Layer 8 of a small transformer language model trained on English Wikipedia (12 layers, counted from 0, width 128).
Take only the direct path to the model's output, skipping the later layers: a vector added to the residual stream pushes a token's score in proportion to its dot product with that token's output vector.

Output vectors of the tokens that the questions are about. A number n stands for (n - 500) times 0.004.
" ===": 553 552 576 562 607 453 567 480 550 291 385 515 421 529 535 542 453 436 465 545 452 558 534 445 785 583 299 505 416 432 475 472 381 465 478 370 473 238 655 469 588 600 528 618 489 582 512 602 476 655 497 397 479 209 417 560 489 475 503 478 486 511 403 441 626 556 372 681 604 500 503 565 468 508 588 585 453 519 522 539 383 640 448 543 472 556 549 556 717 666 585 468 466 343 510 418 338 397 444 529 477 576 438 518 533 489 425 495 468 396 629 539 568 378 309 508 479 543 625 402 594 441 558 449 606 408 549 490
" Court": 473 417 436 451 566 358 523 509 530 466 302 551 414 527 434 540 562 471 455 512 655 553 537 624 537 613 371 392 502 479 513 493 425 590 552 458 557 473 454 286 424 517 492 550 487 488 478 367 576 541 436 425 442 429 587 476 549 595 434 440 469 566 446 425 608 343 480 479 579 585 521 462 497 434 393 600 459 556 435 441 412 549 471 468 507 545 585 613 562 613 579 525 404 679 463 527 567 457 530 502 599 573 494 429 376 466 514 400 351 420 694 566 630 567 403 518 500 532 588 545 589 515 488 520 676 473 498 441
"|---|": 579 408 465 570 669 496 492 445 545 261 448 587 611 608 546 553 357 465 470 603 538 505 266 608 565 643 378 490 465 430 599 523 525 427 634 555 441 358 450 494 488 587 620 659 567 617 470 505 458 632 528 425 475 461 360 436 336 493 560 450 369 505 419 415 553 529 452 449 462 559 533 433 641 422 609 463 343 591 471 381 455 546 481 330 479 472 478 399 658 470 450 459 551 500 557 474 465 430 546 468 600 539 412 495 557 380 671 513 352 510 589 591 494 583 465 535 465 405 596 601 493 428 571 326 682 515 528 634
"artment": 488 370 493 502 391 400 447 396 430 567 509 532 428 537 537 570 550 561 491 611 483 426 538 476 692 714 376 410 350 423 617 609 447 633 501 536 439 514 630 493 586 559 352 599 619 561 420 470 640 537 485 428 472 420 537 432 570 464 335 445 355 567 481 578 593 563 422 589 397 535 552 550 570 390 471 509 394 593 322 529 381 704 534 422 481 604 587 488 649 542 621 501 402 569 458 453 474 427 516 493 611 481 348 521 490 449 542 366 506 343 550 502 523 480 406 531 499 478 644 501 564 551 578 345 562 466 402 450
"iting": 567 373 480 477 316 391 501 399 594 396 310 593 574 372 455 356 427 585 504 533 378 455 511 510 490 371 294 506 451 485 435 571 604 499 513 586 380 545 458 486 466 677 609 554 506 527 697 558 509 511 438 345 563 397 604 639 498 638 478 520 359 615 530 453 474 469 480 467 499 610 488 599 591 521 443 597 388 530 429 424 518 647 431 501 346 501 445 607 643 492 619 535 613 368 574 441 439 532 410 616 650 522 544 426 451 384 547 416 525 512 595 466 594 639 430 473 347 643 496 491 452 452 669 544 517 418 551 531
"iam": 547 574 332 512 637 421 624 417 561 391 340 547 677 653 489 553 624 507 410 541 447 501 521 710 547 520 550 510 476 384 483 385 446 565 541 418 488 413 608 460 519 508 418 613 474 605 437 451 576 466 537 529 323 539 553 620 398 485 402 547 378 655 448 402 445 537 531 299 415 496 541 336 533 472 587 464 534 531 483 354 510 605 521 402 513 499 362 645 648 588 571 477 496 423 450 542 465 445 435 653 456 481 517 541 554 512 530 460 450 458 567 411 524 571 532 538 587 579 568 503 482 473 550 356 467 402 412 501
"uary": 346 573 515 524 588 498 324 375 620 521 327 576 356 627 369 607 537 437 391 523 505 551 488 546 706 575 437 470 527 439 497 556 508 584 535 450 490 479 666 615 403 583 637 590 635 570 481 317 698 542 386 511 568 424 454 545 556 552 321 372 303 562 523 421 426 438 467 463 555 665 624 354 607 361 622 565 467 640 433 435 562 666 472 414 309 545 524 496 658 368 493 543 441 539 521 440 549 544 497 584 549 737 692 315 498 443 405 421 543 438 538 419 613 306 535 447 355 596 439 544 563 597 349 324 633 401 350 453
"erm": 484 480 569 509 487 355 443 473 534 539 509 567 556 509 567 459 616 576 507 538 513 492 494 515 633 507 430 570 374 410 507 377 439 472 519 494 449 516 515 440 445 599 505 606 474 616 410 532 396 519 406 583 474 405 547 625 432 525 493 400 378 522 352 424 564 561 489 398 478 410 453 354 629 449 378 524 657 603 425 482 462 643 611 392 520 513 483 518 638 631 550 445 443 449 486 509 498 549 584 677 408 549 526 456 497 412 441 594 337 470 554 418 558 495 542 450 563 412 582 455 526 569 501 558 488 522 411 635
" birth": 479 371 510 533 609 536 426 418 548 480 454 573 502 535 504 477 513 486 475 547 564 584 387 509 608 679 385 585 497 419 530 575 451 506 582 380 467 455 519 363 387 401 543 445 431 727 452 520 602 523 499 393 446 535 537 530 461 677 523 471 437 452 544 282 516 595 414 436 301 631 574 356 525 462 355 480 438 642 477 508 550 715 609 397 555 533 478 659 509 308 499 433 457 471 618 479 287 425 532 570 497 637 409 512 452 652 451 490 477 353 550 499 535 538 538 519 475 594 549 497 550 532 504 445 644 441 468 564
",": 498 541 594 505 423 505 493 495 461 529 527 462 496 391 431 541 585 618 569 462 419 527 519 519 554 484 554 538 518 565 436 510 521 486 565 475 486 352 435 457 504 480 500 509 501 529 403 515 569 512 549 550 553 605 461 368 378 481 505 476 506 500 551 530 488 487 537 460 539 480 481 535 380 493 538 530 539 442 464 597 412 578 605 551 358 472 551 538 486 421 496 470 430 510 606 490 559 506 556 470 510 455 563 487 528 419 478 523 448 524 529 421 467 582 491 432 511 577 452 527 476 437 483 531 566 502 508 438
" teams": 609 508 369 443 534 365 588 434 342 334 433 560 430 611 517 402 572 469 588 516 413 553 380 671 542 527 385 567 493 571 592 620 490 471 647 547 479 349 540 471 534 515 589 432 495 586 577 432 541 492 388 551 519 423 507 437 597 565 419 445 484 586 485 380 558 529 471 427 385 446 540 384 602 393 515 411 487 541 565 569 587 640 498 464 439 442 549 561 552 526 615 402 489 574 457 516 498 522 411 460 519 592 494 513 467 509 516 539 546 391 604 538 536 587 386 543 403 450 551 468 545 551 464 439 649 374 487 406
" (": 435 542 511 521 511 537 516 463 510 511 453 522 491 461 428 532 478 500 541 476 523 506 487 451 533 496 376 519 561 533 506 488 455 583 596 500 531 513 608 502 483 491 488 466 461 505 413 575 514 583 454 532 488 444 390 459 487 556 528 518 485 490 540 533 476 501 450 527 444 547 508 500 440 516 592 452 476 497 490 626 434 514 454 524 508 484 637 554 504 460 464 379 437 520 547 403 532 422 489 523 462 391 528 570 529 641 575 581 472 537 444 479 455 531 480 460 522 529 373 515 532 495 396 519 589 433 630 417
"ership": 559 297 507 379 484 402 533 363 515 472 327 599 591 303 453 460 572 427 530 522 652 417 484 489 653 532 615 685 413 573 510 378 451 534 641 559 561 353 547 329 300 579 607 418 607 647 458 593 540 518 290 513 574 510 604 509 543 476 340 403 482 721 540 552 605 507 466 450 377 504 447 407 593 527 402 447 501 702 379 413 504 753 353 397 434 485 520 538 764 647 580 308 544 437 471 422 495 571 535 483 565 639 487 480 411 465 498 333 581 325 544 460 544 586 420 471 562 406 634 551 520 400 709 416 639 392 380 615
"|---|---": 552 439 288 597 559 364 420 417 557 158 311 691 285 551 433 653 631 610 393 685 548 674 295 811 630 693 293 722 406 316 519 472 318 393 697 468 428 339 749 249 379 765 553 562 629 733 543 477 569 506 331 341 329 315 719 591 704 633 324 380 26 666 428 240 487 480 339 407 411 607 747 438 708 406 425 466 324 659 384 243 468 677 334 421 301 638 271 760 830 535 695 469 510 518 418 431 330 526 471 563 574 620 471 362 291 284 706 443 496 340 770 560 761 308 300 703 514 578 655 608 547 647 671 380 932 387 321 714
"resident": 691 386 514 517 488 331 448 322 576 476 503 514 387 534 555 518 544 631 399 627 515 498 495 709 500 532 334 596 404 457 597 510 376 689 544 537 408 607 582 528 371 632 689 500 462 505 477 456 691 538 445 477 463 390 543 524 668 478 451 360 343 595 471 349 474 439 508 510 633 482 521 483 517 471 335 417 355 630 524 374 510 588 496 478 382 603 404 497 674 710 500 508 505 581 513 527 420 484 361 386 500 577 384 552 470 419 546 461 421 407 578 496 441 533 387 646 459 537 543 599 550 466 559 393 538 434 463 586

Output weights of attention head 3. The head adds the sum of these rows, row i times number i of z. A number n stands for (n - 500) times 0.00041.
o0: 481 571 247 519 494 316 609 738 549 508 624 675 627 539 466 512 589 621 644 323 522 553 442 542 619 528 642 433 507 528 500 524 503 348 533 369 568 547 320 289 538 379 526 517 493 626 402 486 604 219 741 415 388 450 532 487 511 393 381 394 499 489 538 465 616 422 775 459 585 582 549 393 599 355 501 464 529 492 478 565 500 472 650 603 478 614 396 497 426 563 561 652 589 426 319 544 555 480 534 447 630 632 178 607 475 488 455 580 442 571 480 561 569 686 451 408 555 514 535 439 373 450 446 520 384 600 395 618
o1: 513 797 630 657 374 390 385 450 534 528 467 358 347 433 476 141 443 436 597 478 378 413 404 492 367 670 520 645 579 579 403 432 463 536 550 581 483 295 579 679 324 494 432 454 533 491 588 594 411 595 550 700 451 576 484 490 441 387 551 412 459 606 532 526 324 398 409 639 555 747 557 267 485 535 658 370 482 558 692 626 280 522 438 586 464 724 588 467 453 491 456 348 449 546 538 487 449 522 301 518 472 521 482 602 618 464 388 599 457 704 503 543 365 689 546 513 587 455 347 439 588 469 438 544 455 570 522 781
o2: 668 156 697 138 413 669 598 279 336 249 552 415 572 376 639 475 488 383 471 451 503 621 450 548 246 632 296 546 297 484 542 369 462 547 456 516 255 174 376 694 522 561 318 785 541 671 626 307 376 697 421 655 586 430 624 496 352 505 596 488 604 585 552 476 505 610 463 379 420 354 615 685 464 511 526 583 595 593 351 593 517 574 611 405 651 417 555 509 354 563 507 631 308 617 422 672 292 506 622 565 542 235 627 681 362 598 491 562 445 611 540 589 478 545 506 510 540 389 419 500 732 387 681 618 372 486 175 675
o3: 545 408 364 558 580 602 580 427 611 448 642 459 574 545 570 413 316 316 453 683 753 475 397 394 555 613 380 272 666 397 573 586 297 494 728 650 532 820 400 571 495 530 344 612 400 535 544 503 345 660 392 323 515 624 424 722 600 584 678 477 384 229 513 655 485 554 357 820 541 381 485 284 578 606 479 296 659 529 465 473 323 455 376 340 770 475 532 502 624 364 328 566 423 555 351 513 396 432 658 409 464 493 559 545 422 857 703 367 609 473 399 460 354 328 289 453 642 290 648 462 586 542 238 546 660 358 723 764
o4: 600 511 321 476 434 434 472 438 648 781 661 577 382 271 499 270 396 455 389 650 333 517 359 592 427 419 742 337 616 480 542 632 520 531 396 602 322 668 587 405 411 475 523 543 446 396 748 656 553 470 571 542 478 640 681 623 467 546 482 685 505 334 522 424 396 421 671 465 563 707 353 480 673 593 344 580 759 544 577 543 436 435 509 697 578 545 440 437 505 581 511 627 375 375 511 410 284 561 532 536 479 496 415 497 467 308 473 510 470 504 282 462 448 514 551 531 506 391 480 526 488 628 362 643 284 603 582 571
o5: 327 535 484 533 550 354 490 494 613 545 461 555 406 412 494 396 497 471 604 603 577 428 574 542 373 520 622 326 551 352 491 478 620 350 423 259 657 654 536 650 683 603 628 404 338 572 555 301 455 414 334 456 429 399 593 462 535 381 511 603 342 380 492 682 538 411 506 379 431 552 465 527 662 606 593 561 704 441 413 498 406 370 632 426 610 442 459 402 549 702 695 548 443 705 244 565 601 516 476 555 570 581 612 574 559 283 593 516 698 488 501 443 432 439 541 588 547 476 481 544 426 423 469 795 348 234 399 439
o6: 523 388 328 427 427 740 584 393 507 373 421 545 749 515 622 354 381 818 433 495 346 545 592 447 412 632 537 666 609 397 359 707 424 604 542 474 356 276 259 417 548 578 445 663 630 235 644 598 532 203 380 542 780 534 669 599 559 457 457 521 377 627 641 358 496 756 667 315 433 340 602 553 415 569 443 348 521 669 509 365 488 654 503 429 384 465 455 695 467 525 334 539 615 442 420 324 298 410 347 358 252 517 552 414 197 838 458 418 593 336 466 456 764 461 409 592 340 636 706 325 652 469 559 503 739 614 627 612
o7: 651 388 502 475 566 783 613 428 436 540 685 521 803 462 492 252 675 633 500 738 332 354 371 521 786 582 757 557 872 553 476 558 439 423 490 587 384 564 309 232 607 518 190 671 479 420 651 466 464 217 384 408 548 301 620 706 894 530 497 559 367 652 544 612 409 499 549 608 438 406 497 603 773 562 577 418 535 567 473 661 265 519 300 517 662 422 555 752 601 561 619 254 350 372 387 347 400 119 326 352 365 591 438 260 435 675 499 594 555 286 184 338 414 511 357 456 380 452 649 422 319 581 515 461 788 179 641 260
o8: 494 321 789 405 548 538 469 635 485 294 490 440 583 620 554 635 507 316 502 355 723 539 375 484 500 765 322 380 365 528 660 500 551 484 692 474 525 632 482 524 548 571 595 609 509 750 396 352 474 607 282 493 372 290 310 563 285 407 323 368 454 472 553 428 423 537 445 524 410 580 560 377 511 537 511 438 451 509 643 697 620 507 340 250 514 502 357 382 466 443 383 586 432 483 584 576 625 506 530 468 656 520 478 582 463 820 558 466 458 422 537 611 665 402 493 539 491 365 382 498 497 473 527 619 699 610 408 687
o9: 521 456 542 513 495 570 591 445 433 400 354 491 524 550 343 250 401 435 716 552 549 685 401 359 488 648 547 482 311 638 544 433 561 441 655 640 374 438 414 541 471 403 639 704 471 381 552 394 353 742 484 546 612 463 550 548 377 614 486 378 427 545 536 459 384 326 534 470 507 486 460 584 420 607 614 462 577 378 482 490 347 626 462 569 301 677 608 628 436 432 497 550 410 361 569 463 302 477 743 476 724 304 667 447 598 273 467 753 638 806 276 604 475 780 578 427 550 434 432 445 278 432 509 493 438 480 524 721
o10: 501 577 415 629 432 365 272 630 565 609 448 379 470 507 637 531 536 543 626 287 570 449 508 307 522 418 524 642 462 386 427 229 657 66 415 342 433 291 510 597 384 307 627 688 294 440 339 538 542 723 804 683 500 601 531 313 359 414 566 485 675 733 389 498 451 607 381 432 442 594 354 394 361 512 587 418 649 243 443 595 384 614 610 521 436 628 546 369 668 471 408 410 452 406 430 594 530 580 564 540 559 513 342 594 631 607 549 586 371 543 646 472 598 314 583 480 656 562 503 599 516 668 443 622 334 783 477 653
o11: 411 601 497 577 427 418 479 462 752 572 373 472 281 386 619 524 396 479 424 502 504 328 579 573 647 565 366 408 530 519 537 606 378 516 521 700 602 643 667 536 581 511 800 330 518 588 485 589 408 505 426 415 451 599 440 306 634 592 555 461 658 488 659 536 657 396 553 469 616 634 685 628 597 386 496 626 442 382 548 375 431 537 498 502 396 522 500 427 387 505 550 445 533 505 457 270 535 562 536 579 478 635 601 272 538 462 449 592 566 500 311 580 356 369 481 341 561 570 579 401 357 675 516 389 396 329 476 583
o12: 391 670 337 528 472 482 523 607 605 585 580 444 527 525 702 349 234 556 507 590 477 493 561 452 581 498 519 646 690 550 557 522 520 477 484 453 527 583 448 472 543 656 564 519 418 347 560 597 523 287 482 471 492 296 426 438 853 472 337 563 510 521 395 591 535 371 524 494 332 707 502 581 511 523 506 517 433 542 515 456 514 550 391 561 437 620 784 533 392 598 709 488 449 366 433 512 254 450 486 369 549 442 554 270 437 382 349 389 413 602 163 611 587 560 484 504 622 631 526 510 715 464 362 496 637 304 578 448
o13: 539 457 404 460 476 291 465 446 391 615 602 491 349 432 408 360 543 534 611 590 306 403 441 712 421 303 616 648 514 325 436 613 611 621 387 403 397 633 536 617 420 750 576 642 435 409 368 590 580 370 562 466 414 495 574 550 614 687 470 576 612 472 683 413 646 218 630 599 788 677 546 546 562 601 342 556 190 662 646 302 478 566 267 454 418 503 511 523 565 495 561 494 373 454 448 453 409 568 604 625 417 551 474 547 210 562 302 353 361 690 328 678 614 530 475 561 132 589 497 541 549 587 426 590 460 491 591 565
o14: 517 388 612 345 398 641 330 568 386 590 596 770 582 532 465 459 553 397 488 587 516 580 477 353 300 606 658 580 405 298 521 667 779 484 631 443 539 676 314 502 553 585 352 593 580 421 545 401 556 667 671 640 588 361 613 586 321 279 468 554 495 658 539 239 327 858 328 333 338 532 473 471 464 721 531 443 396 514 339 632 414 502 583 425 654 409 472 481 540 395 407 562 319 536 526 350 453 490 366 385 565 488 440 566 528 604 326 310 662 282 530 362 704 568 502 469 638 560 369 509 552 441 511 593 420 531 414 756
o15: 508 387 605 737 516 441 613 609 546 399 543 568 543 467 433 317 561 519 656 609 385 721 370 503 513 509 718 393 660 398 429 496 428 437 608 551 361 533 169 516 514 279 424 594 522 392 458 435 472 566 324 446 610 525 642 678 319 410 867 533 321 485 546 423 454 581 602 436 661 358 507 518 546 589 231 636 618 644 555 481 328 468 582 314 439 553 461 616 562 423 413 587 614 416 582 554 427 603 578 480 482 519 402 463 461 406 495 589 705 329 473 611 422 685 350 428 536 357 478 449 454 418 394 576 539 571 464 236
o16: 503 542 600 704 614 627 289 674 577 508 495 753 546 552 547 738 589 555 483 129 449 523 761 556 379 406 411 323 258 315 461 418 552 330 677 572 711 421 502 445 471 350 255 466 693 505 481 556 560 579 389 354 453 701 412 772 378 564 455 540 507 482 735 332 376 382 572 606 570 343 628 460 462 703 402 595 562 568 462 180 476 432 721 566 591 315 311 541 452 545 569 524 422 512 482 441 427 445 515 427 329 575 519 595 773 372 473 618 641 448 596 356 386 415 549 537 666 627 609 458 394 615 439 253 377 400 617 525
o17: 528 420 648 529 400 548 500 447 608 412 628 606 439 666 284 659 497 541 465 454 738 827 642 249 444 734 479 424 396 289 587 487 634 428 805 427 334 477 507 563 511 663 646 706 446 425 491 343 417 548 142 304 444 317 474 636 415 414 468 496 461 510 500 333 384 482 230 373 479 494 358 634 394 621 504 442 425 504 379 351 521 448 571 572 475 511 514 385 522 501 419 616 398 469 627 401 688 497 366 346 523 514 645 756 468 602 562 480 707 472 527 473 643 468 481 669 691 566 414 346 455 471 611 386 590 495 355 349
o18: 552 361 653 527 329 459 611 548 425 518 595 567 553 447 586 457 494 566 449 496 353 587 335 761 619 391 771 499 503 443 477 668 432 610 409 571 526 486 384 498 407 544 573 531 447 580 350 540 396 556 611 358 528 747 750 674 577 412 694 515 265 394 380 538 438 564 570 406 723 550 452 468 635 407 327 480 469 405 516 457 131 474 465 530 220 618 534 456 233 407 575 668 499 374 621 418 339 526 662 603 636 536 464 506 373 298 467 486 461 569 441 556 484 580 523 496 736 374 597 464 494 442 513 555 504 419 446 524
o19: 381 829 454 545 638 396 534 597 652 710 306 413 556 461 339 534 425 530 575 360 421 523 385 439 647 535 501 449 514 550 560 658 542 548 938 557 398 642 636 447 394 375 599 238 172 494 479 661 424 510 475 402 344 456 385 526 334 395 715 561 468 595 535 602 370 349 513 517 569 466 443 457 584 601 665 419 442 356 705 615 351 439 552 688 387 352 418 442 581 609 472 414 510 398 544 346 500 456 478 538 642 456 515 504 778 397 649 623 665 744 412 129 383 542 475 477 695 478 505 493 256 689 408 533 407 522 677 313
o20: 365 596 557 548 431 423 543 382 627 500 480 502 421 255 626 546 526 622 557 308 579 309 470 588 660 460 321 385 450 540 472 508 580 238 349 498 602 453 646 428 535 481 618 383 625 649 471 565 534 587 569 428 529 645 499 363 702 765 573 431 609 446 575 467 653 336 542 432 575 323 590 542 339 491 433 642 565 616 578 321 408 356 777 516 325 497 244 525 398 632 426 595 559 476 321 525 539 707 843 495 397 701 529 232 648 408 356 683 515 463 694 496 530 655 483 275 431 470 804 604 329 500 430 451 451 443 416 378
o21: 538 493 489 415 434 523 495 611 637 250 464 430 525 288 473 479 641 395 525 462 500 505 367 641 435 755 627 463 657 625 389 530 548 688 565 288 320 294 302 435 513 508 392 592 560 478 617 270 383 381 437 556 372 460 574 574 648 332 329 465 538 604 686 413 406 385 542 414 404 658 563 708 591 593 481 729 565 472 460 521 513 568 335 664 519 469 661 480 540 451 644 605 476 451 334 336 412 606 509 441 545 455 480 717 367 432 516 569 500 644 511 509 489 550 626 627 493 546 603 403 411 491 519 582 363 456 302 614
o22: 552 645 604 628 460 365 400 692 517 277 572 500 472 394 534 342 736 599 433 347 428 655 708 589 623 641 668 337 450 441 539 241 605 417 415 426 490 495 477 266 465 578 268 456 713 497 549 378 576 434 520 556 448 338 561 434 576 328 349 449 646 611 492 455 599 501 557 399 575 384 641 361 520 589 602 511 499 482 371 715 581 414 436 408 792 543 613 646 549 576 472 467 439 561 536 581 384 397 459 431 555 602 436 419 610 442 367 534 383 559 381 527 560 572 367 534 403 668 590 631 370 642 639 234 369 449 442 403
o23: 578 281 460 363 623 570 361 536 272 224 566 407 444 707 476 419 514 341 541 611 594 488 422 455 362 439 397 492 414 345 606 568 578 697 520 449 609 343 579 592 503 564 419 661 570 375 685 564 487 442 598 837 671 290 716 593 474 600 667 656 623 462 466 370 405 530 460 434 522 481 545 583 479 622 406 451 320 270 591 502 498 439 367 531 464 656 345 401 450 649 732 530 487 288 455 604 495 675 600 422 757 481 371 466 408 382 383 586 458 652 663 509 586 408 624 263 394 384 359 412 368 352 543 581 420 663 411 905
o24: 277 371 818 547 418 577 535 404 577 404 296 427 289 468 508 501 569 435 583 422 553 679 660 267 390 549 480 463 377 472 407 251 735 581 580 421 459 641 391 515 389 435 567 738 444 512 536 421 648 556 418 527 612 467 454 386 367 529 469 460 626 638 505 531 500 506 212 417 441 497 493 717 294 553 650 415 374 438 392 568 525 433 709 578 775 360 508 305 364 483 488 442 431 668 480 394 496 398 692 478 405 284 595 572 435 677 530 480 634 667 491 383 714 590 492 381 597 676 375 519 449 512 472 532 458 536 395 309
o25: 745 446 461 491 633 512 689 347 478 468 504 635 603 362 462 375 402 597 608 692 418 604 496 378 378 868 541 560 540 499 347 705 509 485 644 501 394 560 343 556 549 672 496 540 448 486 463 495 458 582 245 475 713 437 397 603 390 497 481 448 241 493 425 591 614 777 467 449 591 513 365 436 590 469 373 331 733 633 470 548 472 604 367 509 440 384 477 696 566 449 531 571 453 542 548 435 463 241 338 556 446 475 560 358 231 586 697 434 722 308 434 625 316 441 247 551 645 324 579 174 779 513 507 384 721 153 616 591
o26: 474 557 743 647 428 633 390 456 519 550 576 432 306 325 543 680 799 705 347 586 673 555 589 463 367 419 524 574 447 358 534 421 718 344 584 437 477 540 669 360 321 448 454 469 571 465 505 358 743 371 459 445 420 585 452 564 406 347 452 500 614 467 585 341 533 461 594 468 430 670 483 422 184 462 581 368 452 547 399 623 435 511 716 526 741 419 452 532 574 462 335 238 436 799 670 579 572 454 191 295 385 556 457 530 703 621 433 442 451 394 450 629 522 501 543 319 500 971 337 632 268 516 493 603 523 582 414 463
o27: 576 455 743 494 649 547 568 652 437 361 543 585 647 445 558 458 507 379 462 341 421 514 441 558 184 501 385 453 382 490 426 457 515 442 628 511 502 355 424 414 553 438 427 455 691 555 634 520 477 417 346 728 534 475 597 658 361 323 592 658 345 564 609 481 412 478 727 350 765 368 407 368 547 619 586 529 639 379 471 580 628 248 618 461 564 659 339 500 522 631 470 640 259 419 455 605 558 574 430 536 630 461 264 559 640 467 442 508 490 738 675 539 362 290 592 660 385 486 372 472 619 553 433 669 305 524 470 652
o28: 639 614 572 282 767 559 523 346 532 366 654 647 566 596 470 742 469 325 299 305 604 569 475 505 725 413 331 480 466 363 523 624 721 561 437 572 521 424 624 552 523 340 593 467 384 618 545 470 572 798 543 601 381 629 469 455 433 696 454 493 734 615 511 224 707 746 399 389 543 558 500 609 426 327 404 579 434 331 612 336 516 486 758 477 467 471 433 407 513 395 382 447 432 446 513 404 449 560 577 402 466 459 308 400 387 399 452 472 568 301 685 266 425 452 521 478 396 453 458 711 442 728 609 542 341 549 287 391
o29: 301 586 419 359 555 549 435 539 521 680 531 321 480 254 448 627 410 503 664 578 458 472 539 753 652 541 628 527 620 448 396 551 454 705 459 453 568 339 612 612 604 619 475 377 384 456 493 488 327 295 491 480 481 408 345 369 568 440 653 376 408 367 584 707 428 438 318 450 426 514 620 708 638 493 400 636 303 635 589 534 458 338 396 526 347 428 522 579 526 498 538 462 687 613 503 529 683 451 367 590 378 650 423 481 587 533 674 655 660 614 431 465 394 398 417 388 448 508 531 608 522 553 514 604 482 424 501 483
o30: 543 615 387 459 456 223 491 790 588 498 423 482 321 443 600 432 595 527 515 430 242 364 678 384 414 555 404 719 380 394 486 489 373 522 589 446 470 377 571 452 412 616 333 434 463 533 573 857 509 434 723 629 393 165 677 455 614 505 633 564 586 722 518 453 504 514 565 397 494 406 698 300 460 740 489 567 261 617 637 664 566 442 384 666 504 632 539 510 610 899 606 549 415 599 335 627 490 485 263 488 325 627 349 617 589 435 406 616 339 526 680 422 522 323 481 480 497 612 482 578 541 537 420 483 284 577 486 437
o31: 569 417 435 528 685 565 304 521 533 372 572 698 438 846 436 626 584 353 357 348 684 450 648 599 203 478 320 406 520 412 418 466 542 568 314 562 435 440 546 679 633 413 497 604 481 667 446 416 673 633 328 453 460 554 248 427 388 618 330 389 586 606 638 278 443 519 597 545 463 571 530 218 403 588 605 465 413 600 507 527 552 497 691 485 801 371 698 250 664 402 471 467 355 568 388 505 541 499 346 492 518 392 445 718 392 664 553 210 406 516 747 445 636 472 402 852 484 465 457 390 617 453 550 413 436 529 333 392

Each question shows a token from some text and the vector z that the head gathered there. A number n stands for (n - 500) times 0.0019.

" c": 474 536 547 474 459 523 482 508 523 579 437 489 459 501 510 509 498 492 509 413 560 480 485 465 531 567 462 481 522 403 496 498
Which of these tokens does it push up most? "ership"

".": 443 525 595 479 568 523 365 614 445 571 413 473 561 515 505 510 465 491 507 518 461 458 648 408 489 484 430 489 601 360 509 606
Which two tokens does it push up most, strongest first? "artment", " teams"

" and": 496 689 899 576 465 544 683 190 534 752 703 106 446 590 889 575 449 805 486 403 412 218 96 713 787 663 522 403 560 179 356 756
Which three tokens does it push up most, strongest first? "|---|", " birth", "erm"

",": 540 545 573 399 467 513 404 557 531 599 496 491 467 548 446 505 513 463 507 534 607 441 672 387 463 507 504 505 622 416 571 434
Pushed down most: " ("

" f": 471 461 520 599 369 420 501 637 553 657 376 519 645 471 525 441 381 505 562 401 414 496 535 536 569 612 454 398 495 445 332 413
Pushed down most: "iam"

"i": 525 585 581 397 450 496 380 499 537 613 497 543 458 526 450 505 498 432 510 534 596 436 670 386 494 515 492 527 645 427 588 465
Which three tokens does it push up most, strongest first? ",", "erm", " ==="

" Mer": 480 522 546 461 456 453 346 512 526 527 436 606 514 532 477 428 551 461 507 516 593 431 613 396 449 520 374 503 675 384 651 569
Which of these tokens does it push up most? " ==="

"A": 516 568 542 465 508 523 393 571 444 605 510 533 530 514 449 538 557 471 504 519 543 518 535 458 472 454 446 502 578 441 578 616
Which of these tokens does it push up most? "iam"

" the": 498 517 624 501 427 509 447 520 551 556 367 539 461 554 499 444 483 482 481 442 590 507 646 463 490 521 391 498 636 446 604 473
Which of these tokens does it push up most? "|---|---"

" N": 367 556 553 504 558 552 441 570 279 618 472 290 466 534 443 563 585 605 622 457 427 401 280 495 486 589 410 400 457 638 543 642
Which of these tokens does it push up most? "iting"

"s": 452 529 569 477 435 513 450 600 511 554 315 409 459 599 440 568 448 465 452 415 549 607 579 388 565 507 457 505 456 484 416 503
Pushed down most: "erm"

" ex": 492 481 538 477 430 589 358 623 562 635 558 470 450 421 510 533 578 464 542 546 514 511 563 428 525 542 495 468 573 463 488 532
Pushed down most: "resident"

" mother": 502 492 569 505 496 450 436 513 501 519 426 488 496 534 443 510 477 422 501 431 582 489 626 417 523 496 443 483 591 411 517 535
Which of these tokens does it push up most? " Court"

"ves": 505 655 733 507 483 550 644 260 454 689 668 132 453 582 798 626 392 696 498 413 407 221 111 680 745 662 513 359 505 169 395 713
Which two tokens does it push up most, strongest first? "|---|", " birth"

" of": 449 499 566 492 448 533 480 588 529 540 220 403 460 628 458 572 454 497 434 418 564 657 582 396 596 481 431 503 427 507 423 496
Pushed down most: "erm"

"er": 355 626 32 562 373 317 164 323 380 494 462 380 706 680 439 322 427 316 659 508 300 81 510 647 371 560 309 386 476 460 438 639
Which three tokens does it push up most, strongest first? "uary", " (", "resident"

"ish": 549 535 568 434 468 486 414 474 568 588 444 590 549 548 520 415 531 487 511 507 569 496 685 414 435 564 336 513 679 386 670 497
Pushed down most: " ("

" qu": 522 531 524 520 510 501 378 521 500 508 461 551 532 528 456 377 460 445 471 540 540 400 626 451 451 518 442 500 485 399 579 520
Which of these tokens does it push up most? " ==="

"ced": 520 547 513 479 432 463 378 528 529 548 394 565 509 534 460 478 567 450 507 575 600 429 545 408 417 542 365 516 620 435 617 592
Which two tokens does it push up most, strongest first? " ===", " teams"

"and": 506 488 597 510 490 481 357 493 513 558 429 463 469 489 440 530 481 456 470 455 642 492 619 444 536 430 436 479 601 412 535 526
Which two tokens does it push up most, strongest first? " Court", "erm"

" h": 505 500 577 482 489 468 395 484 515 518 404 504 475 509 480 529 516 470 505 460 644 521 611 430 540 444 443 495 619 427 569 524
Which of these tokens does it push up most? " Court"

"In": 507 485 553 490 553 574 302 472 568 601 531 591 422 458 532 510 527 454 538 608 609 472 592 379 499 434 494 485 647 389 538 525
Pushed down most: "|---|---"

"os": 566 565 571 369 464 545 408 559 522 587 545 453 447 540 426 513 487 422 477 544 617 453 662 402 482 467 571 525 593 444 573 431
Which two tokens does it push up most, strongest first? ",", "erm"

" Pl": 567 596 543 464 524 542 460 480 532 500 512 561 489 552 549 506 502 447 541 541 508 449 515 473 457 564 429 627 544 475 662 477
Which two tokens does it push up most, strongest first? "erm", "resident"

"ic": 524 580 579 454 462 520 488 500 493 583 486 473 499 554 527 475 457 470 510 485 559 428 521 470 546 588 441 467 548 396 554 531
Which of these tokens does it push up most? " teams"

"\n": 463 489 555 498 549 599 368 554 387 606 514 377 476 484 456 568 658 558 503 479 508 489 464 554 364 470 382 524 582 557 616 616
Which three tokens does it push up most, strongest first? "iam", "erm", " ==="

"'s": 563 497 661 451 485 516 424 437 534 583 510 558 449 458 602 385 451 384 531 399 607 505 639 525 637 448 409 532 698 370 486 539
Which two tokens does it push up most, strongest first? "erm", "|---|"

" al": 434 424 550 480 421 493 649 584 455 727 292 338 457 508 624 682 568 584 493 437 475 551 527 586 663 555 440 455 484 465 351 437
Which of these tokens does it push up most? "iting"